Layer 2 of a small transformer language model trained on English Wikipedia (14 layers, counted from 0, width 128).
A neuron's activation on a vector x is GELU(weights . x + bias), where the dot is the dot product.

Input weights of the MLP neurons that the questions are about. A number n stands for (n - 500) times 0.00067.
n22 (bias -0.315): 536 673 294 374 477 292 645 348 561 826 378 48 467 449 500 354 371 408 232 460 462 756 422 413 355 381 427 500 510 526 306 550 557 508 412 247 704 526 622 545 360 307 477 216 340 544 468 370 400 441 447 452 749 640 655 267 615 474 338 267 655 630 482 569 219 509 520 880 806 518 746 466 492 460 544 324 436 527 555 686 747 354 551 439 635 600 367 517 609 491 242 379 516 526 631 449 399 481 597 390 663 613 367 521 746 509 678 314 721 539 544 733 537 460 676 566 569 513 294 526 572 477 445 539 726 339 296 394
n32 (bias -0.224): 292 581 496 377 411 619 500 839 653 658 244 215 516 488 626 696 513 599 593 448 600 341 500 376 633 387 432 698 486 453 445 433 474 544 349 692 203 581 491 456 49 478 305 322 432 367 357 249 586 643 488 585 450 491 602 420 804 350 646 556 356 545 452 487 279 561 312 579 484 536 415 769 432 649 402 661 622 882 636 608 487 475 682 547 403 406 282 435 529 327 632 594 488 316 440 364 343 523 392 604 677 697 292 638 464 436 496 258 739 585 484 629 500 457 480 569 683 522 483 586 504 558 575 149 526 653 402 582
n45 (bias -0.309): 459 538 321 536 652 159 458 784 756 645 362 198 419 449 436 972 327 589 462 266 500 551 343 439 248 390 448 504 460 448 444 614 443 538 500 548 456 561 581 557 613 421 454 225 460 589 556 556 585 694 380 476 623 567 674 528 500 443 393 434 636 457 687 380 279 463 352 575 436 747 698 535 462 397 411 530 218 587 481 373 363 412 577 340 613 480 191 408 605 472 527 601 470 460 720 675 324 345 406 664 630 664 484 437 401 372 684 600 679 500 548 744 345 484 427 389 444 640 687 375 598 568 508 376 602 440 403 641
n50 (bias -0.152): 514 510 468 382 264 533 465 673 537 471 420 568 585 579 640 689 470 407 627 605 647 569 389 767 466 429 500 678 480 533 760 853 414 448 294 467 577 793 467 427 452 393 558 492 555 478 404 371 542 481 562 356 522 619 528 185 500 385 426 528 432 656 435 368 626 579 324 637 306 422 427 518 392 334 352 545 438 606 671 421 527 390 465 747 328 408 500 591 525 774 476 585 434 481 656 518 568 622 641 343 627 555 481 359 500 548 626 581 785 510 662 429 496 526 472 433 493 413 679 615 468 465 342 625 688 216 446 362
n58 (bias -0.287): 686 530 573 595 189 393 738 512 543 434 475 655 565 312 392 558 496 333 620 500 620 516 349 770 412 222 402 577 653 638 662 716 408 489 508 635 536 496 520 369 584 283 294 516 661 564 393 622 651 525 500 575 770 611 557 685 519 480 326 379 531 298 586 602 329 666 493 557 348 462 488 508 642 576 365 541 594 573 676 516 651 614 513 279 582 722 213 391 224 426 511 401 332 237 261 650 500 382 316 496 428 570 423 325 399 595 627 287 554 368 489 588 381 444 542 440 622 463 320 687 488 704 504 351 351 389 426 513
n60 (bias -0.390): 711 658 382 675 560 651 224 350 561 615 246 500 798 433 681 701 404 522 568 384 572 476 512 426 512 338 431 466 176 496 500 620 529 500 343 443 585 656 262 434 479 690 402 600 853 878 492 471 578 406 675 406 504 271 555 488 692 562 523 157 595 351 572 439 696 613 616 660 450 664 611 556 346 459 320 538 351 437 551 442 643 359 470 598 492 618 416 496 417 395 596 527 304 611 473 627 500 291 366 570 616 436 392 348 492 659 341 342 405 378 515 698 299 662 677 403 492 487 628 348 456 491 329 577 355 500 670 222
n71 (bias -0.287): 616 319 594 362 334 724 461 585 492 444 137 420 543 500 582 547 295 401 398 442 393 488 361 623 319 521 484 591 612 528 383 414 705 461 703 525 549 684 320 473 467 601 602 276 326 381 880 561 539 457 458 590 556 174 641 403 552 582 403 482 268 272 441 480 416 308 668 404 366 526 649 448 638 575 361 665 476 500 603 591 795 492 821 740 420 647 575 457 555 589 320 590 604 361 654 370 468 513 591 463 459 609 405 492 692 472 512 715 668 313 425 582 417 479 563 434 528 408 467 287 815 697 524 460 450 484 270 257
n72 (bias -0.268): 429 446 712 338 411 618 384 411 553 544 804 575 676 532 633 585 321 290 615 355 488 608 390 802 455 417 694 583 737 549 508 363 656 388 426 679 593 807 635 504 430 416 551 488 654 463 462 395 656 555 421 484 713 369 578 500 735 721 461 296 492 649 420 387 639 604 362 404 424 556 623 508 450 410 585 485 520 588 472 525 378 258 769 395 475 683 396 364 516 331 443 390 59 340 385 401 441 535 410 496 574 602 426 281 446 626 195 375 474 408 638 755 600 719 480 519 597 433 451 341 448 547 524 726 682 577 725 504
n73 (bias -0.243): 668 458 653 354 428 553 512 460 383 294 349 454 418 252 521 542 409 393 610 459 630 305 687 504 344 393 290 511 750 783 636 585 639 504 549 309 585 732 659 473 651 395 437 467 524 569 443 759 589 487 568 472 332 593 391 266 179 427 353 553 614 605 538 428 730 546 448 517 397 693 525 678 684 682 248 733 524 429 339 611 601 512 526 569 483 800 541 608 331 408 427 609 351 610 443 390 244 548 620 581 664 369 269 576 546 350 287 512 646 460 381 652 317 669 332 624 366 458 312 586 512 538 441 677 516 638 432 401
n130 (bias -0.303): 616 595 294 535 459 383 521 500 556 347 342 527 454 411 532 404 487 192 509 518 589 662 430 631 496 482 357 427 860 626 629 683 575 508 637 456 444 693 448 451 439 428 532 305 829 689 386 470 446 473 273 648 762 749 601 258 445 461 675 552 433 395 424 435 594 647 240 540 459 403 623 403 738 220 247 233 362 473 315 743 388 341 435 418 663 548 335 276 572 375 336 416 479 276 438 428 462 519 523 504 518 331 531 564 640 530 670 357 610 366 560 478 421 478 868 554 192 366 460 666 802 559 602 673 783 661 300 449
n137 (bias -0.266): 643 731 358 211 346 760 460 483 500 484 339 561 589 252 540 597 337 513 592 389 619 467 336 766 619 671 371 500 611 324 695 716 771 480 411 146 651 563 386 468 437 483 330 312 266 288 578 630 564 337 418 424 500 395 613 433 664 382 632 555 435 609 383 554 574 277 539 573 394 700 434 721 623 504 319 666 703 331 480 513 253 346 513 554 548 529 642 364 675 678 532 589 631 483 362 492 480 406 558 659 368 403 415 179 674 433 684 446 500 360 442 598 428 209 524 420 521 392 610 551 796 579 618 538 585 399 312 330
n142 (bias -0.358): 628 731 433 581 346 427 504 477 485 466 436 560 660 380 463 731 456 553 613 307 723 508 686 566 414 417 181 593 338 693 597 386 340 445 465 457 481 558 317 485 457 424 500 551 685 594 529 488 467 398 460 632 213 355 746 592 470 531 681 356 380 370 300 446 428 405 472 552 522 672 694 459 438 624 392 547 760 360 526 630 704 630 727 662 588 844 464 430 511 358 595 314 387 356 307 658 440 550 475 416 524 364 370 519 336 581 327 546 430 710 628 269 438 484 805 566 454 643 586 593 390 496 530 362 496 419 492 574
n152 (bias -0.251): 469 518 343 485 456 617 431 447 436 589 343 500 609 515 504 655 216 600 417 600 615 507 530 527 473 693 455 602 458 205 549 528 588 672 388 549 269 542 508 611 405 386 670 740 413 531 514 632 587 544 500 443 534 449 657 677 407 428 377 355 559 445 551 654 177 644 639 539 635 512 282 603 260 573 557 418 361 660 625 500 473 395 544 413 205 542 760 594 434 740 286 387 507 248 554 371 577 642 568 483 373 640 527 296 654 383 611 474 436 438 611 646 402 527 526 298 432 259 450 515 556 584 316 545 496 621 749 282
n160 (bias -0.035): 357 419 444 465 678 488 618 438 515 511 408 592 481 537 667 605 548 312 746 437 500 849 233 578 430 520 369 450 658 215 224 484 407 489 339 372 550 733 345 526 399 644 428 405 573 477 453 658 677 248 475 465 557 580 679 362 292 609 736 420 485 474 592 343 368 464 564 408 359 631 423 538 504 518 341 307 424 572 324 472 404 485 570 461 628 496 393 496 608 607 649 582 511 453 609 489 500 566 488 325 488 400 406 348 460 573 850 742 365 573 652 606 372 295 756 533 596 219 422 496 598 496 462 427 708 442 649 409
n167 (bias -0.199): 557 636 357 226 663 496 430 455 672 676 572 428 571 611 414 603 416 760 530 533 516 387 430 574 400 692 284 550 609 553 454 448 479 294 429 475 615 661 451 802 136 250 530 533 492 483 347 639 598 410 359 537 613 312 464 602 480 310 437 513 595 354 441 431 367 630 289 462 527 713 453 492 368 609 336 543 455 382 456 483 453 329 605 553 747 459 403 359 480 833 674 520 399 529 338 576 783 553 352 333 533 504 400 428 419 836 292 443 635 604 568 604 412 391 334 781 766 424 525 455 488 547 524 313 634 155 449 426
n168 (bias -0.383): 545 395 675 438 393 416 470 443 712 215 321 423 555 560 514 732 228 701 828 76 660 235 243 571 482 567 469 430 593 451 512 370 464 337 549 464 557 634 616 358 500 390 284 473 478 313 347 460 576 523 566 575 653 817 474 478 323 491 259 505 261 581 413 566 435 668 504 600 575 734 537 638 529 675 336 663 574 550 581 554 486 539 538 703 436 717 468 352 252 570 300 589 200 273 471 672 401 675 495 328 558 480 559 574 542 451 401 769 168 508 674 643 234 694 534 639 310 459 509 860 556 342 522 685 383 655 518 547
n170 (bias -0.203): 462 461 691 278 129 352 312 357 598 376 662 415 563 480 804 560 378 570 818 399 420 468 479 533 363 496 467 607 600 619 542 262 371 262 675 587 566 517 471 449 206 496 235 508 283 259 531 500 480 470 293 405 309 376 627 553 411 533 386 113 436 468 530 255 464 403 591 538 589 474 767 724 632 534 533 593 520 721 703 475 572 357 583 488 509 722 597 257 643 626 601 464 318 463 453 388 308 685 661 411 383 409 596 556 477 479 608 471 639 715 417 529 606 399 445 672 566 475 716 657 746 539 444 492 550 521 650 513
n180 (bias -0.324): 732 363 413 581 585 457 240 441 606 396 217 513 611 533 527 634 644 464 669 335 546 467 513 616 272 496 212 722 655 666 694 648 461 621 249 457 241 714 594 436 259 394 500 326 572 466 512 300 610 675 512 419 551 739 541 500 621 637 447 495 516 570 271 390 391 653 602 412 472 536 567 488 484 571 240 428 331 751 620 665 800 504 609 372 469 376 400 626 417 277 339 562 206 504 259 541 492 637 441 492 794 630 478 462 307 479 512 407 532 500 148 681 395 457 455 606 338 338 272 740 387 594 425 479 595 705 389 609
n181 (bias -0.270): 392 586 906 252 595 631 474 527 581 236 664 319 344 399 724 727 509 438 576 495 452 784 437 541 628 546 280 542 764 671 466 472 705 509 431 568 383 623 645 406 696 374 462 283 442 473 471 500 331 78 525 391 603 688 470 352 535 691 431 530 841 352 570 285 588 579 417 598 318 777 680 650 287 326 324 713 241 407 474 803 509 276 548 365 359 559 537 599 539 487 487 265 462 291 317 456 289 582 423 594 807 492 744 642 611 581 540 563 419 700 459 564 544 666 439 689 428 333 495 577 354 566 320 298 307 572 538 433
n182 (bias -0.222): 489 573 363 500 526 395 651 504 807 540 483 370 328 362 611 432 225 423 483 475 484 532 264 578 664 541 516 674 684 269 425 568 394 377 595 390 585 635 369 588 582 399 551 628 520 697 542 366 585 415 474 675 628 627 469 383 397 430 737 429 469 226 605 278 325 384 548 692 649 633 343 547 473 489 345 649 247 508 449 587 529 568 652 350 344 638 425 616 590 673 691 285 489 459 668 689 480 439 466 254 595 481 310 540 508 557 555 767 427 401 593 389 548 177 687 368 508 571 217 586 520 896 512 448 459 402 754 448
n183 (bias -0.369): 363 628 622 342 301 401 552 599 635 650 374 500 834 286 495 599 486 595 646 334 698 589 532 495 368 289 240 563 336 752 567 443 482 231 450 455 865 695 659 636 427 533 420 293 711 668 685 505 245 500 290 740 469 411 739 644 544 364 603 219 435 396 397 760 297 343 475 765 580 400 524 619 304 658 405 675 384 421 421 803 575 603 644 509 373 608 639 504 321 772 547 613 636 332 700 588 338 471 357 402 688 467 684 372 445 536 311 496 314 439 579 395 452 463 552 547 311 491 573 246 646 348 452 253 606 595 212 519
n185 (bias -0.185): 345 290 429 349 710 664 477 708 500 784 674 390 508 623 539 526 382 634 174 308 452 319 500 516 558 750 573 481 405 435 485 435 289 314 421 475 500 723 393 446 455 381 538 433 765 541 741 549 649 444 637 406 678 500 689 561 408 310 375 424 318 607 508 411 396 513 545 399 465 500 732 612 515 538 557 349 241 673 456 658 678 447 692 385 483 668 588 332 559 545 492 397 531 483 628 663 552 504 652 411 704 515 341 677 577 484 564 561 756 441 410 521 447 195 480 215 295 319 612 348 488 539 580 606 926 512 410 413
n204 (bias -0.259): 456 500 525 233 274 397 356 440 667 458 245 540 566 717 414 608 509 514 631 610 403 508 262 587 552 163 251 480 742 410 588 604 422 545 377 388 440 812 418 524 261 424 612 606 569 209 568 328 347 287 468 612 491 688 421 513 441 448 339 622 504 604 500 718 272 535 449 646 290 623 599 529 252 484 573 585 334 678 563 461 625 316 688 749 585 379 385 664 642 581 614 575 285 413 411 500 852 643 701 227 605 640 733 428 463 401 693 328 842 706 547 522 486 329 541 582 651 487 726 556 361 468 525 440 610 401 505 486
n222 (bias -0.306): 479 583 362 463 278 312 395 395 418 464 572 206 323 545 704 693 373 272 365 678 289 252 366 616 444 458 335 303 495 459 637 592 366 461 561 209 578 588 380 669 486 457 443 364 221 644 380 619 636 345 521 541 763 725 540 692 545 444 627 394 500 239 685 322 320 557 572 329 599 554 500 536 400 572 403 643 172 623 424 439 310 500 730 606 567 615 472 390 273 914 543 500 548 166 712 629 375 525 826 596 607 487 299 509 539 440 733 596 534 633 601 682 303 659 823 316 500 467 430 810 550 355 769 436 551 256 673 412
n249 (bias -0.347): 579 339 610 375 538 298 508 577 565 116 795 567 453 638 509 572 138 564 453 384 702 389 358 537 537 451 431 485 509 524 639 466 525 585 463 541 581 557 414 523 672 316 420 488 702 406 458 621 543 568 579 378 596 770 457 311 440 647 388 323 261 520 554 488 401 691 396 375 473 852 453 697 335 597 537 749 604 554 480 562 622 392 729 601 390 553 612 504 398 584 435 680 446 398 511 551 295 344 461 361 677 466 417 619 592 581 235 577 423 262 641 557 452 657 434 338 249 371 623 745 742 245 508 371 426 626 551 405
n251 (bias -0.145): 565 303 476 514 463 598 544 528 423 431 507 631 795 568 578 504 500 452 581 378 613 655 528 720 671 446 391 474 636 514 359 570 468 223 450 415 605 564 454 690 507 365 614 496 595 493 431 574 544 326 618 437 423 650 649 479 317 443 776 492 480 598 507 566 445 576 552 496 292 548 533 531 420 461 387 633 643 787 462 557 471 706 440 525 683 465 446 554 442 319 444 490 480 465 626 452 442 462 474 452 350 373 475 383 457 739 538 332 504 478 477 700 424 604 768 279 419 370 664 426 683 807 373 402 640 574 574 519

Each question shows a token from some text and the vector x that enters the MLP there. A number n stands for (n - 500) times 0.012.

"en": 484 418 507 545 723 445 579 528 330 464 457 398 407 626 397 549 519 630 598 639 494 442 343 383 370 420 476 613 380 541 485 498 621 536 513 580 625 329 506 540 439 748 495 408 379 367 520 458 464 565 513 581 563 613 487 410 536 539 352 744 533 461 693 535 534 417 596 527 418 286 533 501 392 443 537 545 488 493 590 336 403 656 411 486 487 140 499 566 466 524 430 512 442 581 585 663 555 606 393 532 545 623 489 484 393 415 379 666 447 418 405 471 550 638 603 493 458 560 559 491 620 238 589 504 459 442 391 562
Which neuron lights up most? n45

"11": 360 291 532 551 596 570 490 499 464 579 547 622 444 466 554 465 670 481 475 535 446 490 491 493 601 594 603 593 320 399 478 425 306 450 541 479 591 516 439 393 365 412 478 506 391 472 524 398 500 631 597 505 399 578 476 475 569 552 476 584 412 560 505 506 583 652 677 293 540 494 521 490 570 440 475 563 516 416 470 348 463 581 360 550 603 352 559 452 397 569 607 365 628 728 433 568 447 615 383 527 439 404 440 499 542 600 652 406 531 616 496 590 606 311 343 527 460 576 493 437 437 545 570 529 440 402 467 641
Which neuron lights up most? n185

"ess": 472 451 633 403 557 510 400 499 479 385 723 581 269 571 555 361 526 463 427 550 370 344 399 513 403 616 635 451 468 559 503 319 530 462 809 609 443 418 590 456 502 509 450 425 441 479 482 401 466 658 550 384 448 544 474 600 450 611 348 687 513 356 442 344 588 759 487 252 555 528 477 492 703 541 527 358 562 519 491 620 472 545 397 667 511 427 381 551 458 469 632 527 443 576 550 478 465 656 382 464 416 600 546 519 464 456 588 528 194 481 591 396 594 539 547 547 589 620 388 559 468 483 560 636 443 451 501 461
Which neuron lights up most? n168

" S": 562 581 275 376 453 560 376 508 571 533 502 571 533 514 447 457 538 466 400 477 478 576 449 485 484 486 891 437 531 476 504 485 559 558 528 498 465 526 552 591 564 492 541 514 516 525 437 470 606 562 597 566 419 544 314 383 442 366 591 546 545 505 432 536 593 539 622 495 376 371 488 571 454 407 479 532 471 569 506 416 394 425 306 511 523 405 428 488 552 519 455 542 602 777 535 531 459 496 529 411 487 426 468 545 512 425 574 473 464 524 513 412 649 491 445 536 501 518 529 600 423 515 478 520 421 476 489 535
Which neuron lights up most? n50

"T": 502 396 391 582 461 606 482 366 635 552 492 620 442 445 485 321 647 488 424 404 504 588 404 549 501 539 761 440 380 446 567 541 537 472 532 519 443 491 549 605 464 505 592 500 429 377 519 330 471 246 494 560 557 522 318 755 481 472 503 549 607 401 513 586 569 467 559 384 482 369 512 434 507 467 587 448 318 541 550 413 684 506 332 575 412 309 446 521 537 575 461 551 641 591 483 350 568 723 409 466 420 448 546 495 531 593 503 453 496 563 459 444 620 518 429 441 536 524 552 560 442 493 533 332 527 674 605 496
Which neuron lights up most? n204

"ly": 405 352 545 339 339 552 554 454 379 438 658 532 529 452 279 520 745 714 485 582 535 423 554 449 426 602 573 477 465 621 475 442 376 642 492 649 436 480 466 533 495 514 547 516 455 294 462 472 403 462 460 487 393 495 287 526 542 327 529 489 474 453 641 592 614 574 396 555 428 486 597 450 436 686 531 532 578 453 423 442 396 628 500 550 354 409 556 531 560 650 471 403 579 643 510 525 543 396 667 494 551 461 468 516 391 747 502 462 532 576 494 562 560 621 437 462 548 514 608 510 554 247 405 549 529 433 429 612
Which neuron fires most, and how strongly? n167, at about 0.77

"c": 469 608 375 469 617 500 582 367 329 583 448 319 443 571 537 507 655 437 395 434 394 411 497 355 453 575 656 445 366 516 397 640 536 448 437 514 413 371 421 525 653 634 417 476 362 405 590 534 478 399 527 512 521 475 408 672 559 526 531 612 685 470 646 550 417 428 533 483 674 491 584 444 572 546 527 547 479 493 365 387 538 345 515 507 520 459 534 504 435 564 572 525 496 616 522 563 486 605 600 413 538 451 429 506 622 450 551 524 433 482 499 460 739 456 689 456 691 475 499 450 385 156 558 569 510 430 525 487
Which neuron lights up most? n222

"ar": 516 502 385 513 621 458 608 452 546 473 582 477 571 426 404 317 513 759 526 505 330 462 477 540 691 430 583 549 470 403 343 423 444 529 556 437 466 479 281 324 498 619 522 515 427 505 344 605 553 543 629 443 700 384 462 449 544 613 472 504 534 444 561 463 321 373 521 542 555 496 487 464 586 424 735 505 583 533 568 402 366 481 364 521 550 557 506 491 524 366 479 423 674 518 579 555 450 519 467 485 464 527 467 585 556 216 453 619 693 565 454 459 615 486 613 530 591 523 632 534 486 545 461 468 267 571 541 489
Which neuron lights up most? n182

"al": 477 386 543 565 527 430 678 484 425 499 573 405 459 488 359 459 615 662 530 611 266 545 472 459 553 465 484 486 696 559 377 615 601 549 511 603 466 259 652 400 246 485 433 378 435 261 460 467 616 523 615 505 386 555 663 547 330 481 392 558 476 428 617 356 517 445 379 442 698 329 482 496 474 535 504 439 558 563 622 477 436 613 361 498 500 531 497 515 484 474 426 471 545 665 613 494 474 601 327 622 420 413 497 553 573 353 503 559 470 463 480 420 713 628 444 558 638 571 504 524 600 580 469 528 434 513 453 543
Which neuron lights up most? n170

"ur": 565 494 543 530 570 481 607 430 411 661 474 531 534 546 289 305 544 654 470 480 422 440 577 420 528 559 760 561 393 357 312 470 387 565 478 476 626 565 495 443 649 418 481 435 709 557 544 559 484 575 521 296 502 489 410 398 469 535 610 696 631 462 433 504 476 383 507 504 543 336 622 494 436 478 409 419 458 444 442 556 543 554 574 516 456 571 619 614 440 402 243 479 576 568 537 426 483 382 471 550 407 456 468 683 577 605 359 595 503 626 430 536 413 570 430 459 461 653 565 462 434 489 566 584 527 372 387 540
Which neuron fires most, and how strongly? n185, at about 1.6

"it": 499 451 513 421 662 635 540 438 466 643 636 307 620 553 392 589 572 669 486 479 709 510 558 291 451 393 581 558 457 562 549 321 412 406 501 661 633 385 648 552 575 638 484 429 541 622 398 374 435 638 459 436 285 450 403 489 484 502 338 501 570 558 317 532 548 350 475 503 497 378 510 438 617 509 416 413 575 514 627 597 517 550 326 447 491 368 491 581 514 527 644 553 437 580 479 567 511 257 586 458 499 473 487 529 488 433 427 413 402 589 509 387 625 613 369 589 471 773 582 424 367 425 472 452 411 626 453 604
Which neuron lights up most? n183

"o": 496 499 509 498 585 431 429 505 488 428 652 565 523 455 688 523 716 468 452 484 396 481 567 448 425 497 582 593 459 503 386 341 450 498 504 496 491 449 533 438 454 522 532 476 421 405 521 514 432 635 586 480 587 389 355 526 388 718 543 522 608 582 477 531 369 615 713 393 559 579 528 559 457 396 567 437 519 539 373 383 563 504 399 503 745 444 456 334 534 420 553 428 568 602 584 349 455 449 237 451 457 632 584 501 432 413 455 526 565 420 472 421 491 470 464 599 502 776 451 515 638 559 452 540 389 347 521 621
Which neuron fires most, and how strongly? n170, at about 0.53

"el": 514 412 404 520 729 494 469 684 399 545 377 507 509 450 615 701 574 804 484 608 386 551 490 438 505 512 647 521 267 553 372 486 427 563 609 383 584 377 541 442 410 668 502 425 574 430 560 455 482 497 631 479 336 466 528 574 445 493 382 636 542 481 633 444 415 429 449 528 656 478 352 485 351 538 558 447 587 486 569 410 655 624 273 528 448 407 559 617 607 437 435 498 634 593 560 398 532 531 426 465 285 549 592 552 427 395 533 598 539 367 482 418 610 550 334 521 489 554 475 323 488 546 509 378 441 516 505 545
Which two neurons fire most, strongest first? n45, n152

"or": 394 427 539 516 438 411 534 441 427 390 556 593 341 543 523 350 641 572 610 500 553 580 429 479 470 472 616 408 455 519 480 417 553 629 440 558 545 544 662 216 545 630 521 684 427 298 449 369 410 494 534 414 409 678 389 700 523 472 446 533 547 452 609 575 575 593 456 500 609 368 459 503 649 545 728 493 562 411 564 473 410 563 328 409 506 442 489 639 514 365 265 493 407 475 426 481 422 692 362 558 478 627 348 535 474 508 443 533 426 367 672 530 432 618 400 625 509 556 550 548 494 578 628 479 473 486 501 579
Which neuron lights up most? n168

"re": 502 522 438 467 673 642 477 490 594 526 460 582 667 429 462 531 565 596 335 532 563 459 555 599 496 573 478 507 464 523 372 300 585 456 660 357 560 349 596 367 488 722 632 540 451 634 547 470 554 527 644 456 410 350 514 558 516 508 549 559 487 417 399 728 353 434 542 396 454 356 324 413 414 401 607 553 464 496 537 560 359 589 403 586 534 386 536 592 460 548 603 420 478 696 487 414 556 418 399 538 551 433 451 605 470 355 404 479 506 418 606 459 590 615 413 424 484 724 557 424 653 626 450 404 307 411 401 540
Which neuron lights up most? n183

"l": 458 593 439 526 510 572 384 412 508 411 421 311 469 515 367 625 604 844 544 426 552 463 509 219 495 430 435 732 440 510 339 485 503 577 652 557 476 416 644 594 521 613 601 394 472 476 404 564 460 496 490 708 436 494 369 572 465 634 496 720 569 421 459 617 530 429 500 502 519 460 429 462 532 545 590 604 523 369 571 524 553 553 473 439 585 324 606 507 385 498 535 385 555 516 539 471 576 530 498 543 361 470 512 608 370 301 533 504 346 460 527 267 367 643 555 481 474 671 499 421 398 542 527 474 372 614 509 606
The three highest activations, in order: n142, n183, n168

"19": 407 369 580 377 522 583 457 563 465 468 414 562 532 507 305 393 648 425 368 596 646 419 519 470 602 558 693 458 314 384 502 418 440 365 432 445 493 613 281 434 433 501 490 504 392 457 593 371 437 677 598 526 495 590 407 537 597 591 516 524 476 516 557 564 419 625 582 308 482 567 456 512 675 425 396 630 528 461 535 307 520 775 475 632 494 389 548 549 505 490 586 462 730 618 528 446 467 670 382 488 476 352 498 441 612 598 442 505 435 515 407 604 673 499 480 494 471 537 502 396 519 437 508 525 345 530 452 562
Which neuron lights up most? n71

"0": 419 301 517 506 664 571 575 560 415 503 396 511 449 382 571 288 616 726 534 593 537 348 594 417 764 515 408 648 444 370 508 556 550 613 513 528 449 561 562 391 462 467 497 476 566 455 364 427 427 800 498 587 439 540 330 485 517 468 377 490 420 503 606 465 540 562 484 377 475 491 384 552 536 482 578 508 477 497 575 265 587 685 185 485 639 454 554 488 559 383 494 466 604 685 501 529 367 464 613 593 499 406 451 485 465 394 595 474 429 498 471 445 550 524 526 628 542 512 512 502 408 616 416 540 490 635 383 581
Which neuron lights up most? n32

"==": 538 471 542 616 428 530 503 632 470 536 673 555 466 637 645 426 434 594 523 631 339 471 593 649 567 616 560 585 651 448 511 512 395 415 437 378 407 369 281 576 561 586 458 538 526 553 434 613 429 925 479 375 483 246 500 445 562 671 517 657 514 504 536 339 470 493 521 215 513 478 382 508 436 415 570 544 536 394 494 264 550 487 359 512 579 148 578 564 373 543 503 584 520 618 398 434 586 612 417 444 470 553 387 501 473 281 485 556 480 479 521 635 409 499 427 492 607 447 441 570 475 472 505 587 500 474 495 537
Which two neurons fire most, strongest first? n167, n50

" as": 428 455 520 405 505 562 543 474 476 447 382 508 663 598 446 500 556 431 616 551 314 607 552 391 482 474 647 452 635 543 641 525 485 407 470 512 451 493 550 566 632 667 428 458 566 588 496 463 316 593 381 660 378 470 410 394 621 609 585 390 465 437 492 630 643 478 465 419 438 453 517 530 633 521 516 424 550 401 334 244 391 432 287 483 536 466 339 551 632 460 559 613 478 612 459 468 458 511 530 452 431 480 511 272 486 425 461 488 518 618 617 603 732 466 459 384 538 520 479 448 557 600 382 521 596 581 584 629
The three highest activations, in order: n72, n160, n130

"20": 358 321 559 485 479 556 547 566 474 506 546 477 505 481 442 461 827 446 522 624 578 517 431 456 627 540 563 544 291 465 465 400 382 421 444 506 613 635 298 310 460 550 500 453 445 409 509 465 484 560 586 596 446 499 300 554 510 411 489 519 448 487 550 557 436 573 602 361 492 607 421 485 660 410 424 651 533 414 596 336 497 637 476 607 596 502 549 535 491 531 588 514 741 612 503 474 462 717 437 476 572 361 481 473 590 574 549 442 362 418 459 547 593 514 470 502 455 507 479 291 478 403 532 520 345 533 440 557
Which neuron lights up most? n160

"ing": 459 554 580 461 551 415 446 557 506 482 664 610 484 509 485 449 583 574 667 668 536 504 681 507 405 550 543 571 488 452 520 439 556 516 571 757 489 410 634 461 419 648 387 702 458 670 477 556 422 719 408 620 511 454 454 559 424 242 357 486 501 515 428 504 624 458 469 346 323 414 392 434 534 539 598 261 573 355 368 460 454 457 344 635 492 324 474 651 589 403 633 500 491 491 476 432 677 370 362 486 369 474 551 513 395 501 535 506 393 446 476 386 612 506 566 613 627 361 504 386 395 497 632 531 504 515 679 611
Which neuron lights up most? n167

" ": 477 245 306 614 564 561 527 449 488 409 554 597 447 497 599 394 513 518 386 465 458 512 486 465 488 525 551 376 538 541 424 592 539 491 389 483 477 430 518 563 455 497 423 521 542 288 508 536 547 485 564 435 521 442 338 371 567 492 464 501 516 580 663 465 611 428 562 413 460 428 523 590 603 386 573 463 436 462 463 238 526 478 433 570 668 493 484 529 527 585 505 434 560 806 527 477 471 583 553 495 424 432 517 499 548 498 512 604 546 493 659 449 588 534 481 581 531 430 491 471 546 353 597 633 367 623 469 512
Which neuron fires most, and how strongly? n160, at about 0.47

" se": 442 371 405 426 488 535 447 525 461 471 635 496 537 617 540 515 630 398 476 447 635 456 558 479 571 493 426 449 599 603 510 342 421 554 392 350 462 324 465 618 561 446 608 530 575 639 391 416 546 578 527 535 370 460 291 502 565 513 636 611 392 612 536 409 547 499 509 310 468 545 454 457 538 495 678 539 574 511 407 468 260 463 200 437 607 316 452 642 551 503 523 470 652 785 534 412 475 523 509 457 529 383 664 502 431 548 469 548 525 525 597 500 584 502 568 520 536 478 514 430 541 519 541 556 524 459 380 524
Which neuron lights up most? n251

"if": 479 380 575 650 543 461 525 560 602 597 398 622 418 508 277 415 486 567 573 604 454 569 474 370 392 532 341 651 268 582 473 310 389 449 683 529 592 431 610 451 470 821 481 476 465 552 508 370 580 455 541 444 457 559 574 330 485 476 519 522 433 495 161 655 444 425 566 525 533 301 505 501 544 462 403 545 420 446 548 527 529 580 453 473 473 478 629 626 480 370 494 520 500 533 548 515 452 569 193 553 313 520 448 561 449 574 504 668 358 662 452 401 672 522 426 640 393 543 516 515 526 556 670 473 370 570 486 630
Which neuron lights up most? n183

" T": 550 505 264 495 581 546 487 486 546 473 435 771 423 533 381 446 573 457 365 395 450 633 496 476 466 557 712 395 436 544 588 484 516 538 414 497 501 389 561 540 467 580 570 519 425 531 478 404 533 465 510 576 537 613 382 432 453 564 494 535 594 447 425 646 528 516 646 468 464 333 487 490 508 402 639 378 464 513 573 421 611 556 256 551 391 291 525 624 468 486 443 608 653 654 507 399 559 647 420 462 415 446 516 439 515 437 469 518 444 455 528 507 563 581 462 527 477 432 453 591 433 485 533 423 562 638 440 570
Which neuron lights up most? n180

" a": 371 439 484 405 433 458 456 420 362 440 496 506 476 567 573 478 728 621 491 491 496 533 541 472 534 600 724 590 522 661 476 493 496 348 532 533 507 467 378 534 556 551 490 551 355 547 526 477 531 544 517 511 427 454 346 251 548 413 479 557 618 417 440 433 581 512 488 548 452 407 599 505 580 528 516 639 430 475 515 334 587 667 228 469 417 474 455 620 576 559 546 435 541 738 500 481 520 441 529 424 308 257 543 490 463 382 421 529 500 611 579 484 557 483 558 585 443 489 595 509 625 487 430 466 559 461 572 635
The three highest activations, in order: n170, n50, n251

"ost": 467 412 488 608 450 425 506 287 584 544 717 591 501 579 359 427 583 590 566 451 499 548 512 538 502 574 375 478 417 541 457 386 596 573 533 242 641 428 519 480 476 460 526 518 485 616 460 516 347 418 525 461 486 518 483 726 368 567 514 585 547 478 452 682 605 522 601 448 522 374 496 442 452 495 613 414 495 424 524 477 210 558 201 513 461 390 676 438 343 668 520 459 449 651 528 394 614 525 612 598 366 430 486 414 496 531 600 480 501 643 567 482 570 692 486 500 497 522 491 573 545 456 520 380 307 462 443 426
The three highest activations, in order: n222, n152, n251